Layer 4 of a small transformer language model trained on English Wikipedia (9 layers, counted from 0, width 64).
In attention head 0, each number of a token's query is one row of weights dot the token's vector x. The head spreads its attention over the tokens so far by the softmax of query dot key.

Query weights of the head. A number n stands for (n - 500) times 0.0011.
q0: 448 604 557 466 479 532 553 408 269 400 586 496 341 381 533 585 378 427 362 532 420 731 348 420 434 383 567 404 644 457 537 466 535 623 551 468 531 575 467 546 574 343 430 626 685 416 694 734 440 502 469 474 490 484 441 602 354 618 557 520 612 295 434 563
q1: 457 542 453 460 583 654 642 569 480 402 401 639 538 533 744 449 488 449 534 539 718 416 434 492 719 635 513 502 406 460 425 505 445 557 568 543 435 357 515 392 607 437 395 352 574 527 375 163 423 342 536 636 364 592 733 713 522 467 294 319 411 607 385 587
q2: 614 594 522 449 516 349 587 482 474 666 785 428 470 333 399 536 499 502 443 362 198 589 575 311 546 430 548 665 566 497 408 406 643 396 565 450 505 542 387 657 473 591 609 677 548 554 480 630 468 671 554 412 701 534 276 247 318 377 715 433 548 491 472 597
q3: 769 533 654 444 403 447 454 466 507 535 503 492 480 240 819 641 476 612 514 572 252 483 515 378 336 370 409 515 500 652 496 470 446 634 575 442 538 661 398 622 631 741 543 623 540 526 458 596 472 436 375 395 612 438 375 275 409 503 438 282 522 449 482 578
q4: 546 386 610 526 531 499 538 571 598 569 195 593 665 558 539 463 429 566 582 601 515 473 534 402 538 457 323 605 422 447 599 499 531 626 542 280 617 529 580 441 270 537 767 591 513 368 539 550 466 542 531 379 561 586 315 573 545 559 565 351 542 546 514 428
q5: 737 448 718 535 281 540 657 403 413 587 545 389 625 382 427 491 656 564 499 296 520 687 488 415 405 289 321 544 768 371 506 417 470 407 512 198 555 715 336 482 539 363 498 554 728 403 628 599 651 401 483 527 494 575 288 484 488 551 589 443 413 285 600 803
q6: 649 619 682 590 370 680 656 710 296 516 559 307 589 771 382 554 280 262 304 492 379 497 462 501 415 665 497 573 307 470 508 449 413 369 569 246 388 692 332 604 680 494 591 568 297 565 552 602 458 593 394 450 344 293 606 451 556 314 280 683 625 671 529 660
q7: 319 633 452 563 467 335 504 685 375 539 369 509 637 391 674 347 611 589 662 625 364 616 444 436 558 570 560 217 526 510 523 582 333 509 635 353 552 456 558 517 755 434 317 588 565 532 717 559 438 522 512 651 221 521 416 256 327 818 311 229 525 569 396 506
q8: 306 413 504 480 505 294 437 403 717 658 587 506 265 408 462 552 502 478 494 545 405 523 383 532 174 407 495 495 346 349 632 326 368 486 713 515 494 507 652 492 265 564 634 759 562 372 556 680 748 579 585 472 715 442 384 557 383 529 526 541 568 357 753 530
q9: 540 477 502 518 517 403 405 494 506 515 764 316 501 604 487 404 536 647 344 403 366 545 664 550 521 472 630 613 559 381 418 510 502 512 434 510 450 426 413 633 599 417 451 491 516 602 538 589 440 576 569 443 545 488 408 151 445 420 795 661 537 533 647 514
q10: 522 435 572 542 582 333 468 541 428 555 449 726 485 680 304 329 462 532 575 566 625 442 392 585 606 455 423 489 524 577 348 558 509 652 448 520 393 536 622 410 189 455 445 420 381 408 477 537 610 492 514 463 425 484 638 698 682 503 445 461 493 482 592 425
q11: 459 487 591 474 357 433 566 609 537 496 610 387 513 458 650 416 434 420 445 541 457 536 593 540 599 511 542 540 544 313 448 306 578 377 502 495 529 504 461 474 561 483 462 445 389 502 539 392 503 556 601 390 447 521 445 247 246 379 684 527 450 505 586 465
q12: 648 542 743 353 270 355 625 387 471 419 549 360 515 416 785 748 522 465 567 453 376 458 509 541 536 448 569 503 519 591 425 459 444 541 357 460 504 635 319 537 708 549 633 645 500 220 513 724 380 574 531 438 640 412 225 367 454 322 520 449 710 386 536 619
q13: 490 310 237 502 746 449 476 373 613 621 352 835 679 483 327 627 473 384 400 419 740 612 477 551 811 744 288 303 546 396 568 713 586 358 176 581 752 517 703 280 478 324 394 430 325 549 440 520 438 532 509 436 196 639 451 761 709 567 503 496 410 690 499 279
q14: 636 313 386 466 388 567 447 644 519 538 387 511 338 499 531 326 535 583 408 467 526 631 718 547 511 541 568 414 689 467 232 431 503 414 474 330 527 560 567 192 577 404 420 604 598 469 419 687 505 694 403 526 346 569 418 499 393 425 650 574 396 686 497 417
q15: 726 598 631 466 472 358 615 492 498 610 188 621 385 532 592 401 451 447 736 492 426 523 667 492 537 395 316 497 539 466 339 404 431 453 394 766 485 428 641 455 450 348 489 658 547 667 579 204 497 413 578 303 456 589 560 344 641 535 354 519 590 649 789 643
q16: 374 439 548 402 445 303 523 619 560 735 432 644 442 349 314 568 657 543 335 567 375 779 662 266 419 387 640 375 371 386 718 543 661 252 700 585 731 594 622 326 446 464 450 439 563 384 587 585 363 461 480 508 666 460 410 536 251 496 463 768 556 687 467 543
q17: 446 320 366 644 518 491 528 501 322 684 533 406 503 501 461 569 682 435 577 676 593 617 538 699 666 379 537 851 513 377 141 652 377 328 379 485 635 354 564 534 718 683 393 290 668 535 503 352 323 675 437 408 473 611 662 599 602 363 550 383 143 597 503 374
q18: 510 542 435 172 377 439 629 583 510 517 576 652 391 522 356 330 442 683 361 523 429 491 283 712 536 470 485 701 482 527 628 597 458 715 396 627 524 625 493 327 323 506 332 517 723 574 327 561 693 651 357 417 446 434 640 606 455 266 548 363 407 422 372 682
q19: 279 547 723 731 608 529 670 301 528 593 365 641 759 256 521 414 480 427 642 294 540 589 362 530 419 398 513 390 524 602 518 501 704 390 604 507 419 479 545 368 712 588 700 481 473 299 341 414 668 479 436 336 368 654 668 427 512 548 770 394 500 411 270 520
q20: 444 620 465 534 601 509 540 510 709 718 710 379 337 331 454 470 446 490 441 477 280 416 493 557 534 429 460 364 448 508 432 322 351 288 571 580 508 676 668 560 533 605 558 485 668 497 702 388 347 467 622 852 597 417 465 548 585 436 572 474 555 617 332 592
q21: 571 238 549 541 830 591 390 452 392 437 450 631 577 459 502 255 518 548 551 694 532 539 378 575 554 629 469 520 413 513 523 474 383 582 548 511 737 579 523 444 461 701 505 560 560 578 493 448 654 330 583 365 525 459 247 561 525 492 376 529 560 499 551 436
q22: 439 603 746 361 621 391 391 505 700 474 424 498 552 587 303 558 430 623 548 565 612 387 498 647 556 478 368 395 491 422 373 592 628 380 573 623 539 573 379 384 685 546 577 466 690 521 655 365 301 703 263 287 383 698 328 449 296 728 594 437 620 691 564 438
q23: 490 517 546 685 602 539 497 542 326 681 540 194 332 443 664 622 556 611 446 312 501 531 449 682 362 559 499 318 566 326 650 592 821 465 371 610 383 556 411 537 334 481 237 736 717 561 669 545 519 467 539 566 432 357 262 444 606 544 349 405 342 494 543 356
q24: 692 424 567 324 463 424 564 628 480 623 633 284 782 556 404 491 641 439 269 391 442 503 479 455 502 672 613 389 678 454 353 584 558 499 606 611 483 448 486 475 433 721 592 482 342 489 484 398 503 506 508 607 356 629 409 525 408 556 371 529 428 153 624 357
q25: 585 643 489 699 308 469 516 289 519 446 410 438 570 484 316 519 401 695 568 494 597 389 587 258 541 555 380 290 584 346 216 447 478 552 521 470 385 570 590 591 497 744 263 701 408 548 577 768 483 376 495 353 554 508 605 720 640 589 359 636 603 423 436 377
q26: 412 611 822 783 447 582 569 569 513 491 577 556 378 253 559 402 647 774 442 534 399 475 517 498 534 497 451 528 591 282 680 551 489 507 555 611 602 443 495 452 220 471 441 533 202 509 547 370 247 511 505 481 488 740 489 581 401 438 523 396 445 646 696 330
q27: 408 612 589 687 484 177 532 505 356 381 523 687 543 681 539 473 507 521 492 518 651 476 693 663 709 569 246 471 504 381 588 222 369 470 298 528 392 519 518 375 504 475 514 298 434 485 586 518 562 591 727 576 540 798 465 288 567 358 267 690 257 504 507 265
q28: 478 450 414 581 516 500 371 878 301 437 441 556 343 406 274 569 473 358 529 684 409 618 551 575 527 559 467 505 599 470 590 647 477 635 580 639 631 616 531 600 528 558 731 712 517 410 449 599 419 840 459 455 432 602 358 412 521 586 412 529 408 479 340 315
q29: 501 629 487 317 636 431 448 720 529 452 720 503 541 430 323 439 385 463 480 562 370 500 266 301 561 414 416 602 566 617 564 517 881 372 400 325 298 409 552 504 626 474 444 516 479 446 475 626 505 684 829 475 778 399 713 419 486 577 334 574 378 389 627 549
q30: 412 430 518 478 402 502 407 580 448 418 475 453 427 409 734 526 306 311 441 327 466 406 630 616 571 593 485 558 459 378 444 601 414 568 571 528 539 364 611 657 522 253 397 488 567 587 562 602 744 480 575 367 678 632 476 842 450 683 566 383 554 366 479 435
q31: 389 620 491 343 350 581 531 641 617 625 469 545 695 400 509 390 440 324 442 344 425 404 539 571 342 480 702 517 294 490 306 431 516 325 417 386 965 500 462 501 508 532 292 612 492 645 481 576 413 467 528 410 591 660 424 316 780 593 393 438 572 496 589 595

Each question shows a short text with each token's key, already scaled and adjusted for position as the last token sees it. A number n stands for (n - 500) times 0.0033.

Then comes the last token's vector x. A number n stands for (n - 500) times 0.011.

0 "and ": 508 399 485 362 321 823 509 444 448 498 640 577 207 704 479 410 572 497 523 517 491 501 516 474 431 474 580 388 568 525 442 581
1 "tur": 389 541 373 286 184 749 316 450 603 222 769 685 364 566 470 488 578 405 419 380 515 353 523 544 398 683 539 411 507 477 437 553
2 "n": 389 584 379 417 371 636 450 554 517 360 623 662 301 491 382 498 526 468 492 478 431 607 553 417 420 418 550 562 620 488 347 579
3 "s ": 516 472 534 389 357 737 536 449 532 452 590 521 209 728 400 504 502 519 571 511 467 461 467 511 441 509 482 480 515 519 414 530
4 "e": 531 711 314 326 230 855 444 473 268 453 713 673 375 566 395 477 562 449 390 429 397 413 519 497 476 484 461 541 462 536 432 590
x: 600 512 432 504 608 399 501 451 293 639 617 623 545 610 401 424 481 526 325 557 348 712 354 585 439 838 419 589 407 532 638 572 180 488 537 664 421 591 359 231 603 530 298 435 409 564 525 441 516 522 455 484 354 585 649 457 535 561 382 566 549 528 330 729
To which token does the last token give the most attention? 3 "s "

0 "li": 499 567 442 508 357 534 360 398 631 307 524 535 365 473 499 568 446 559 454 463 530 578 452 361 446 424 462 490 528 595 480 582
1 "ance ": 536 475 518 444 356 678 541 486 478 450 556 504 219 652 389 576 475 501 543 491 472 472 487 506 483 461 492 496 511 477 427 494
2 "| ": 478 448 501 278 353 944 515 421 500 408 653 510 170 737 595 509 594 540 515 566 532 515 578 570 479 540 574 331 571 575 449 626
3 "P": 382 671 387 347 207 807 464 428 394 306 699 686 282 600 460 471 600 376 484 402 441 511 550 486 429 511 495 394 581 553 396 471
4 "et": 592 701 384 443 244 645 303 400 345 454 627 611 326 518 461 418 552 396 381 382 461 466 473 554 452 570 427 568 420 619 500 411
x: 587 562 396 507 534 636 388 595 289 336 617 542 516 673 426 635 566 486 343 477 557 665 445 522 498 583 461 463 414 381 509 638 383 391 472 652 31 485 487 654 508 499 572 224 619 620 520 399 515 192 509 314 510 524 659 592 562 530 489 626 432 649 517 638
Which token does the last token look at most, and with what share of its attention? 4 "et", with about 90%

0 " ": 463 476 527 412 325 817 551 458 498 512 586 571 173 717 407 515 492 503 519 552 530 496 529 441 458 485 492 420 544 527 451 551
1 "| ": 494 443 497 283 359 951 518 433 520 433 638 532 172 732 572 493 594 548 493 581 537 520 594 536 466 524 552 321 571 550 458 630
2 " ": 448 506 477 347 231 745 442 442 440 410 693 680 187 725 420 489 528 478 453 548 532 484 555 487 326 510 474 358 551 587 420 566
3 "| ": 496 499 449 276 347 965 510 421 481 395 648 523 168 720 563 498 588 539 495 567 534 518 610 526 461 524 555 325 573 542 463 629
4 " ": 578 564 437 335 239 738 433 444 478 429 688 671 187 723 421 489 526 476 448 542 531 486 557 488 317 511 474 358 549 586 425 563
x: 475 536 402 487 613 586 683 563 407 658 433 416 581 587 200 388 556 631 479 418 530 752 331 553 555 466 341 621 250 449 566 708 445 509 561 532 422 497 591 441 428 313 432 536 442 499 522 510 530 338 343 378 394 574 619 698 433 511 675 668 330 559 501 496
Which token does the last token look at most, and with what share of its attention? 3 "| ", with about 60%

0 "| ": 457 438 524 268 358 930 508 443 505 476 607 509 150 704 566 481 635 568 583 539 554 533 616 529 419 508 590 302 592 588 488 635
1 " ": 423 471 502 342 218 749 421 433 506 392 704 694 198 723 415 497 511 485 459 537 525 487 556 488 316 522 498 347 549 574 423 565
2 "| ": 499 457 473 265 341 967 488 414 483 393 662 530 172 719 562 488 582 550 513 570 534 518 616 526 449 522 575 318 573 549 463 626
3 " ": 523 544 456 339 232 742 427 442 424 405 696 677 192 721 420 495 519 479 453 537 529 486 558 489 313 513 482 356 547 579 422 564
4 "|": 517 541 525 265 308 811 459 489 494 405 652 523 239 640 515 483 645 549 552 442 598 487 518 507 507 514 634 452 611 510 496 557
x: 403 605 521 528 600 593 382 651 507 516 630 537 597 633 358 295 623 405 380 382 492 673 345 630 422 627 413 325 492 250 307 656 387 439 526 510 438 545 793 408 477 478 363 487 612 575 543 454 641 597 311 281 408 625 605 554 372 592 627 444 568 532 378 636
To which token does the last token give the most attention? 0 "| "

0 "| ": 457 438 524 268 358 930 508 443 505 476 607 509 150 704 566 481 635 568 583 539 554 533 616 529 419 508 590 302 592 588 488 635
1 " ": 423 471 502 342 218 749 421 433 506 392 704 694 198 723 415 497 511 485 459 537 525 487 556 488 316 522 498 347 549 574 423 565
2 "| ": 499 457 473 265 341 967 488 414 483 393 662 530 172 719 562 488 582 550 513 570 534 518 616 526 449 522 575 318 573 549 463 626
3 "Con": 348 672 399 395 294 836 500 520 366 440 680 601 338 593 507 473 453 543 394 389 443 514 483 526 392 526 501 542 556 506 538 490
4 "serv": 612 724 350 402 378 622 319 505 319 494 624 562 258 413 440 526 564 538 417 346 529 561 454 475 413 577 547 592 604 511 363 627
x: 349 562 529 511 601 658 498 565 359 354 622 575 620 816 542 469 432 294 473 536 678 494 407 417 472 535 340 265 450 365 808 546 376 511 467 238 379 640 630 502 702 458 413 437 396 738 403 399 591 537 385 542 360 607 532 614 611 484 506 646 350 521 323 516
To which token does the last token give the most attention? 3 "Con"

0 "Eng": 625 559 490 489 384 577 404 567 558 301 492 550 305 538 394 530 579 553 437 400 502 519 444 514 564 458 609 474 557 511 555 574
1 "le": 489 534 447 441 307 639 330 559 668 335 632 679 380 558 472 527 529 478 459 510 478 564 460 493 438 384 505 490 610 475 623 582
2 "w": 333 616 492 399 322 621 427 460 529 333 566 561 372 517 397 567 494 507 445 328 464 574 437 451 489 462 584 425 628 405 544 704
3 "ood ": 492 524 472 430 362 688 537 506 520 477 539 479 210 635 394 518 517 522 542 488 494 474 479 502 493 449 486 432 502 516 412 516
4 "Ch": 665 698 446 372 198 812 509 447 274 521 660 639 379 603 363 479 456 482 368 386 516 479 517 463 468 545 466 403 600 550 450 675
x: 517 469 490 557 605 588 529 612 235 597 588 403 466 605 477 344 507 318 445 487 290 530 479 507 634 565 422 377 567 530 584 756 270 433 429 602 480 528 547 343 626 153 429 505 571 339 748 497 702 460 258 522 367 585 596 665 526 599 539 709 469 442 434 570
To which token does the last token give the most attention? 4 "Ch"

0 "an ": 515 428 549 363 343 841 588 489 493 497 614 560 188 740 403 530 535 487 513 502 477 504 510 493 497 558 521 467 589 531 470 570
1 "ac": 379 513 421 341 228 847 487 455 617 244 752 638 373 638 524 545 542 396 460 367 371 559 550 430 340 662 446 472 516 454 396 589
2 "tive ": 458 498 485 391 342 803 587 511 493 470 614 548 193 696 419 527 492 479 503 507 496 464 483 537 462 564 480 500 536 563 421 535
3 "part ": 453 606 518 331 346 744 428 451 431 396 676 643 232 633 411 517 534 565 515 428 466 534 460 540 429 557 538 460 594 516 449 628
4 "of ": 477 504 490 373 334 833 521 408 458 396 641 510 209 725 458 528 596 427 597 464 440 454 495 515 435 532 499 427 552 524 488 581
x: 428 624 485 575 630 554 597 479 478 658 383 445 619 467 133 376 556 463 394 306 468 647 378 568 570 544 466 496 423 345 430 572 333 427 590 470 406 579 683 252 653 404 438 493 411 634 505 582 524 584 493 363 508 371 481 774 589 493 577 557 465 480 526 641
To which token does the last token give the most attention? 0 "an "

0 "b": 581 503 450 410 230 646 328 476 570 295 591 605 434 576 368 432 529 394 456 405 435 599 510 407 487 444 458 380 524 462 510 578
1 "ev": 392 616 364 402 344 709 305 508 564 344 601 481 364 389 470 493 468 454 413 374 512 604 596 354 540 425 485 577 565 483 507 533
2 "il": 467 639 525 436 301 591 494 440 473 417 486 590 359 506 470 458 519 472 528 467 436 517 412 343 405 507 532 415 505 476 478 557
3 "le ": 472 481 505 406 346 754 582 506 525 458 585 559 217 704 433 526 489 504 567 538 459 475 482 529 457 475 519 465 547 499 433 550
4 "H": 577 694 388 312 237 742 427 351 329 405 675 611 305 550 400 487 650 393 467 422 551 461 476 464 440 440 514 341 578 637 396 503
x: 559 613 368 557 528 549 544 577 355 551 719 411 485 387 426 438 477 436 540 397 368 639 396 510 479 569 479 596 358 434 715 647 67 480 441 532 301 628 602 467 527 301 263 437 490 498 578 514 528 476 345 439 509 749 581 701 381 706 599 482 464 604 526 543
To which token does the last token give the most attention? 3 "le "

0 "ing ": 501 429 530 369 338 810 589 473 489 497 615 556 202 737 411 496 534 509 571 516 457 457 529 469 467 507 521 434 573 514 414 591
1 "| ": 479 418 494 274 333 960 511 444 520 424 664 539 173 740 575 507 606 529 510 576 545 517 598 533 471 543 568 330 568 553 436 644
2 " ": 471 482 505 347 242 764 462 420 445 431 677 672 177 743 425 493 519 492 489 563 534 485 541 479 346 516 491 361 550 580 423 559
3 "| ": 495 493 451 272 338 970 510 424 479 390 659 534 167 727 569 500 593 535 491 570 534 523 604 526 459 534 564 328 575 546 459 628
4 " ": 571 546 454 333 242 750 444 429 489 429 686 671 181 736 424 493 522 485 470 554 534 485 549 482 325 516 483 360 550 585 424 559
x: 486 536 408 493 604 596 681 553 411 666 432 418 585 559 185 377 557 629 486 396 540 748 325 559 541 478 335 619 277 458 544 703 448 504 557 525 433 506 607 446 437 316 432 544 426 516 540 524 528 357 327 367 394 558 611 705 421 508 687 656 347 552 477 502
Which two tokens does the last token look at most, in order? 3 "| ", 1 "| "

0 ", ": 494 408 503 310 292 882 502 425 497 471 662 587 206 710 446 402 595 483 509 514 523 452 519 480 393 482 580 418 576 562 442 537
1 "\"": 525 437 499 261 399 781 554 548 527 530 612 519 252 653 538 372 540 427 590 479 492 405 441 451 434 517 482 486 555 494 490 506
2 "I ": 558 475 555 348 320 744 462 437 498 466 629 612 223 728 420 452 459 497 582 555 437 494 474 454 440 467 498 431 528 535 436 488
3 "fe": 369 639 401 359 222 848 460 443 328 383 716 702 318 585 361 522 535 454 493 296 371 504 494 509 445 475 585 486 568 549 502 541
4 "el ": 511 505 479 391 352 761 522 477 510 465 612 535 201 692 421 488 490 465 590 527 467 454 533 505 445 497 534 465 555 574 422 504
x: 486 519 428 570 696 588 446 597 515 667 424 453 534 516 117 351 540 605 403 398 615 685 424 562 578 587 406 421 526 404 499 582 430 471 567 429 407 532 531 351 404 383 452 580 437 518 482 546 509 426 429 361 391 454 592 852 523 498 668 654 457 456 496 468
Which two tokens does the last token look at most, in order? 0 ", ", 1 "\""

0 "===": 484 445 619 225 374 944 523 368 468 485 626 572 217 693 484 387 552 474 557 520 514 445 530 523 496 593 578 359 620 492 608 582
1 "Ar": 458 544 493 321 177 786 364 526 670 207 710 810 402 702 463 525 420 496 353 405 461 384 472 556 384 595 497 462 553 525 471 509
2 "k": 300 661 425 427 274 712 517 511 516 374 586 565 318 544 484 491 535 314 480 285 472 506 489 489 501 529 383 414 569 560 428 699
3 "le": 369 623 393 420 306 705 355 528 427 388 620 658 392 590 488 519 479 433 446 483 437 508 547 429 434 441 401 484 579 459 605 518
4 "y": 505 648 472 441 198 668 437 469 398 464 558 626 284 562 329 502 432 389 394 467 423 507 428 487 501 475 519 437 473 495 545 519
x: 452 481 462 541 515 579 672 673 370 606 542 437 447 560 446 300 527 282 264 391 785 529 392 582 582 672 479 428 375 569 625 421 339 356 535 643 322 553 507 353 513 221 412 570 514 618 517 382 619 386 359 554 537 588 537 486 359 581 660 697 474 487 501 803
To which token does the last token give the most attention? 0 "==="

0 "-": 502 415 510 437 321 827 532 448 494 466 645 540 217 702 469 516 474 412 559 513 448 492 528 390 412 510 517 427 589 549 468 563
1 "l": 467 592 374 420 271 664 462 540 743 315 556 744 325 601 342 425 499 404 349 412 399 549 545 508 432 403 471 494 690 537 479 556
2 "an": 412 616 441 430 291 641 341 475 623 281 572 658 332 526 459 603 522 458 358 458 491 578 491 576 484 522 556 505 498 463 506 529
3 "e ": 499 503 488 415 364 761 564 481 486 491 594 527 186 662 398 535 461 473 515 517 489 457 506 522 421 448 498 488 533 521 467 536
4 "di": 599 691 329 285 228 735 398 384 349 431 681 623 341 576 399 488 438 422 369 528 549 558 489 413 455 581 433 408 689 471 462 530
x: 380 616 396 600 576 561 488 475 280 707 616 357 411 803 475 670 610 385 447 369 559 497 323 446 540 739 405 571 403 594 551 527 402 416 385 580 649 430 647 434 622 347 294 543 360 602 424 450 576 671 305 345 521 618 536 642 397 569 476 534 345 410 419 660
Which two tokens does the last token look at most, in order? 3 "e ", 4 "di"

0 "|": 505 421 608 280 306 807 482 439 525 434 604 557 246 627 488 507 594 572 582 435 593 472 499 519 571 555 637 429 624 523 463 527
1 "\n": 504 472 516 388 305 843 560 426 496 496 504 480 118 683 464 507 534 486 540 524 506 522 529 547 547 561 549 373 574 556 471 544
2 "| ": 499 501 520 282 413 907 560 430 495 494 571 535 119 678 502 467 605 591 579 565 576 543 576 529 506 627 652 288 591 627 446 653
3 " ": 517 556 483 344 219 725 473 448 403 440 676 698 164 701 376 495 491 480 447 533 551 505 537 506 343 564 518 326 554 597 420 592
4 "| ": 536 523 470 245 327 942 504 423 486 403 663 560 137 694 521 481 582 553 491 562 559 547 583 539 465 574 606 286 597 577 457 659
x: 510 574 496 597 589 658 498 542 454 764 502 413 593 556 149 273 519 512 453 471 468 534 385 522 407 505 414 574 471 398 378 648 208 413 578 558 495 567 627 639 298 442 426 501 474 559 566 453 706 527 352 212 430 620 453 647 588 576 625 525 511 523 514 591
To which token does the last token give the most attention? 2 "| "

0 "| ": 457 438 524 268 358 930 508 443 505 476 607 509 150 704 566 481 635 568 583 539 554 533 616 529 419 508 590 302 592 588 488 635
1 " ": 423 471 502 342 218 749 421 433 506 392 704 694 198 723 415 497 511 485 459 537 525 487 556 488 316 522 498 347 549 574 423 565
2 "|": 487 476 558 269 299 811 455 484 491 393 645 545 243 639 516 485 643 550 554 438 595 488 511 506 511 519 640 451 613 509 497 555
3 "\n": 505 491 499 392 314 852 539 431 514 476 506 474 109 701 465 507 541 492 553 517 502 508 541 542 529 555 552 381 558 542 478 538
4 "| ": 503 512 498 277 432 916 544 434 505 507 568 525 114 686 496 463 597 598 574 578 584 527 594 529 496 623 656 295 578 617 450 661
x: 394 490 463 679 585 639 494 502 496 738 499 389 538 502 308 296 390 669 445 518 439 519 410 558 383 497 443 509 483 401 423 675 195 423 581 470 547 530 612 665 342 404 458 455 479 637 469 543 703 544 370 166 392 602 616 703 682 535 582 472 502 558 461 571
To which token does the last token give the most attention? 4 "| "

0 "Con": 631 606 481 478 379 738 499 529 652 342 608 564 344 499 494 503 391 606 415 357 488 562 433 497 442 488 514 586 561 496 539 449
1 "serv": 376 631 411 434 381 600 337 517 658 327 628 558 271 404 442 542 559 542 427 359 529 562 444 454 441 536 550 596 600 508 382 616
2 "ative ": 456 535 491 406 362 720 531 523 490 457 601 542 207 604 344 551 524 538 502 479 505 481 445 496 500 496 550 454 526 574 427 550
3 "| ": 504 492 461 258 359 921 483 438 467 358 708 502 209 721 574 506 639 528 516 549 520 511 587 568 464 519 526 336 586 602 460 643
4 "W": 538 709 405 238 192 856 474 460 253 389 735 605 364 581 425 484 634 492 476 340 484 492 396 524 453 507 559 411 537 495 460 653
x: 670 607 461 403 544 467 446 436 316 525 725 550 617 536 458 408 534 334 302 511 383 590 459 567 552 508 366 497 440 314 727 709 59 435 493 566 437 563 643 478 557 413 410 488 382 397 579 455 642 597 522 401 566 578 640 721 567 632 660 392 466 419 384 466
To which token does the last token give the most attention? 0 "Con"

0 "ath": 508 564 479 413 261 591 395 440 653 336 574 508 357 505 417 512 443 385 467 354 472 535 498 375 493 454 328 355 506 500 451 491
1 "on ": 536 449 531 407 346 772 529 501 530 462 598 565 173 702 471 520 555 458 599 494 444 522 461 504 431 511 499 492 580 453 454 555
2 "| ": 496 431 488 272 347 939 495 459 492 425 641 526 146 741 578 505 622 564 519 576 547 541 577 539 469 522 567 335 576 555 452 621
3 "2": 449 530 377 338 190 776 417 441 425 383 726 666 217 559 507 492 628 524 497 516 490 460 527 520 394 545 502 437 557 539 382 553
4 ":": 565 579 442 259 308 772 383 438 537 376 681 643 216 582 498 470 625 447 527 408 530 554 573 424 468 529 480 410 695 523 405 513
x: 512 759 463 496 639 469 509 621 298 527 585 515 612 588 424 396 709 489 527 435 564 649 274 519 479 493 210 653 363 338 331 601 391 441 410 417 345 593 611 556 376 571 374 610 468 547 306 450 648 498 462 482 457 618 589 550 598 666 508 365 281 712 416 556
To which token does the last token give the most attention? 2 "| "

0 "land": 576 539 436 446 392 633 463 581 534 379 502 586 321 464 357 503 486 510 453 405 478 523 472 345 604 325 550 499 609 506 491 535
1 "s ": 518 449 543 352 333 746 518 448 466 440 592 527 229 716 416 489 533 495 591 492 480 470 483 528 452 521 493 454 542 535 375 539
2 "| ": 492 454 479 272 350 941 511 428 494 398 647 505 163 727 589 504 639 526 529 568 536 513 604 560 475 536 582 321 576 582 439 634
3 "1": 449 585 388 319 156 867 491 391 474 389 671 618 250 565 482 480 602 474 507 507 514 524 518 516 431 531 491 410 468 559 379 573
4 "st ": 526 523 461 339 332 756 579 460 443 401 683 589 204 708 408 605 604 395 508 464 437 484 467 538 432 551 546 489 621 594 467 637
x: 441 563 577 390 758 570 632 422 409 648 354 537 517 552 189 406 642 396 314 424 495 648 378 504 539 581 400 674 446 344 523 546 408 632 538 388 389 520 606 319 419 466 378 610 315 614 466 471 485 469 487 390 478 533 679 750 636 552 590 520 454 582 361 512
Which token does the last token look at most, and with what share of its attention? 2 "| ", with about 90%

0 "16": 486 550 444 450 412 668 455 476 530 412 566 547 258 457 428 528 572 588 500 374 570 462 492 409 392 390 393 469 561 583 479 518
1 ":": 427 514 516 368 427 692 479 440 433 418 579 565 313 514 502 489 561 480 600 344 558 510 572 341 468 486 454 471 685 533 427 521
2 "5": 358 591 500 449 257 726 493 338 437 422 667 648 324 505 441 578 471 518 582 387 432 434 431 448 392 547 433 403 536 620 482 583
3 "8 ": 500 553 430 369 249 780 517 464 460 423 675 636 202 600 420 527 488 477 553 532 480 528 499 459 412 481 511 461 557 520 451 538
4 "|": 522 562 522 310 343 715 471 482 492 415 634 497 256 586 522 503 700 533 564 421 627 457 502 500 528 491 615 498 616 555 454 553
x: 331 614 580 567 573 556 392 619 464 529 687 507 520 537 358 351 638 374 424 360 489 674 319 642 411 645 411 373 480 210 393 685 460 400 531 443 436 577 793 338 526 556 369 525 643 609 510 420 611 617 290 352 437 603 614 495 369 564 657 502 520 555 337 605
Which two tokens does the last token look at most, in order? 4 "|", 3 "8 "

0 "3 ": 469 478 508 451 337 750 529 506 511 474 616 572 177 628 409 551 536 494 548 539 498 504 519 443 462 430 503 503 583 521 450 535
1 "se": 410 597 473 394 250 817 484 549 646 374 624 730 358 588 473 441 409 399 440 257 430 554 455 446 447 549 435 506 569 451 500 448
2 "at": 298 664 414 484 201 657 439 479 512 294 613 667 440 564 332 524 429 405 424 398 429 424 518 357 510 562 420 423 500 519 428 590
3 "s": 397 623 424 362 275 666 429 453 329 372 608 667 284 528 358 532 513 452 394 369 561 393 488 473 437 428 522 436 597 521 474 587
4 ")": 467 560 504 425 375 704 577 542 419 541 497 520 239 581 345 525 499 531 463 425 521 511 447 431 532 424 498 435 586 533 556 520
x: 432 556 499 587 659 612 597 627 362 610 663 372 504 475 470 356 429 306 327 326 461 703 326 567 414 736 441 430 495 419 504 515 468 244 530 410 486 590 539 393 372 266 444 552 455 569 520 598 613 573 435 479 512 640 632 487 412 535 673 513 462 465 370 894
Which two tokens does the last token look at most, in order? 0 "3 ", 4 ")"

0 "as": 528 506 489 442 291 607 340 535 628 301 589 495 291 398 437 615 561 469 541 391 480 555 554 461 455 453 478 395 532 567 444 433
1 "h ": 499 478 527 431 394 751 575 516 466 507 567 500 232 693 401 544 484 489 579 492 513 463 515 433 485 486 465 467 551 547 447 522
2 "| ": 492 441 489 273 363 933 486 446 502 409 646 512 175 735 570 493 604 546 503 577 547 521 590 535 481 525 540 321 578 553 437 611
3 "1": 445 567 396 327 160 869 492 403 481 393 668 612 240 573 479 486 598 477 491 494 520 542 514 514 438 525 474 409 474 544 396 556
4 ",": 475 562 393 305 265 778 327 461 517 333 717 744 192 562 445 430 637 445 409 473 511 491 475 490 473 504 597 529 653 582 460 433
x: 457 601 407 445 668 523 641 678 449 570 543 548 626 582 237 432 672 498 437 373 437 717 542 561 525 584 153 407 396 458 534 421 259 416 473 515 451 607 495 599 503 477 463 458 456 598 556 179 567 487 360 483 527 684 557 529 494 689 493 391 456 665 316 543
Which token does the last token look at most, and with what share of its attention? 2 "| ", with about 70%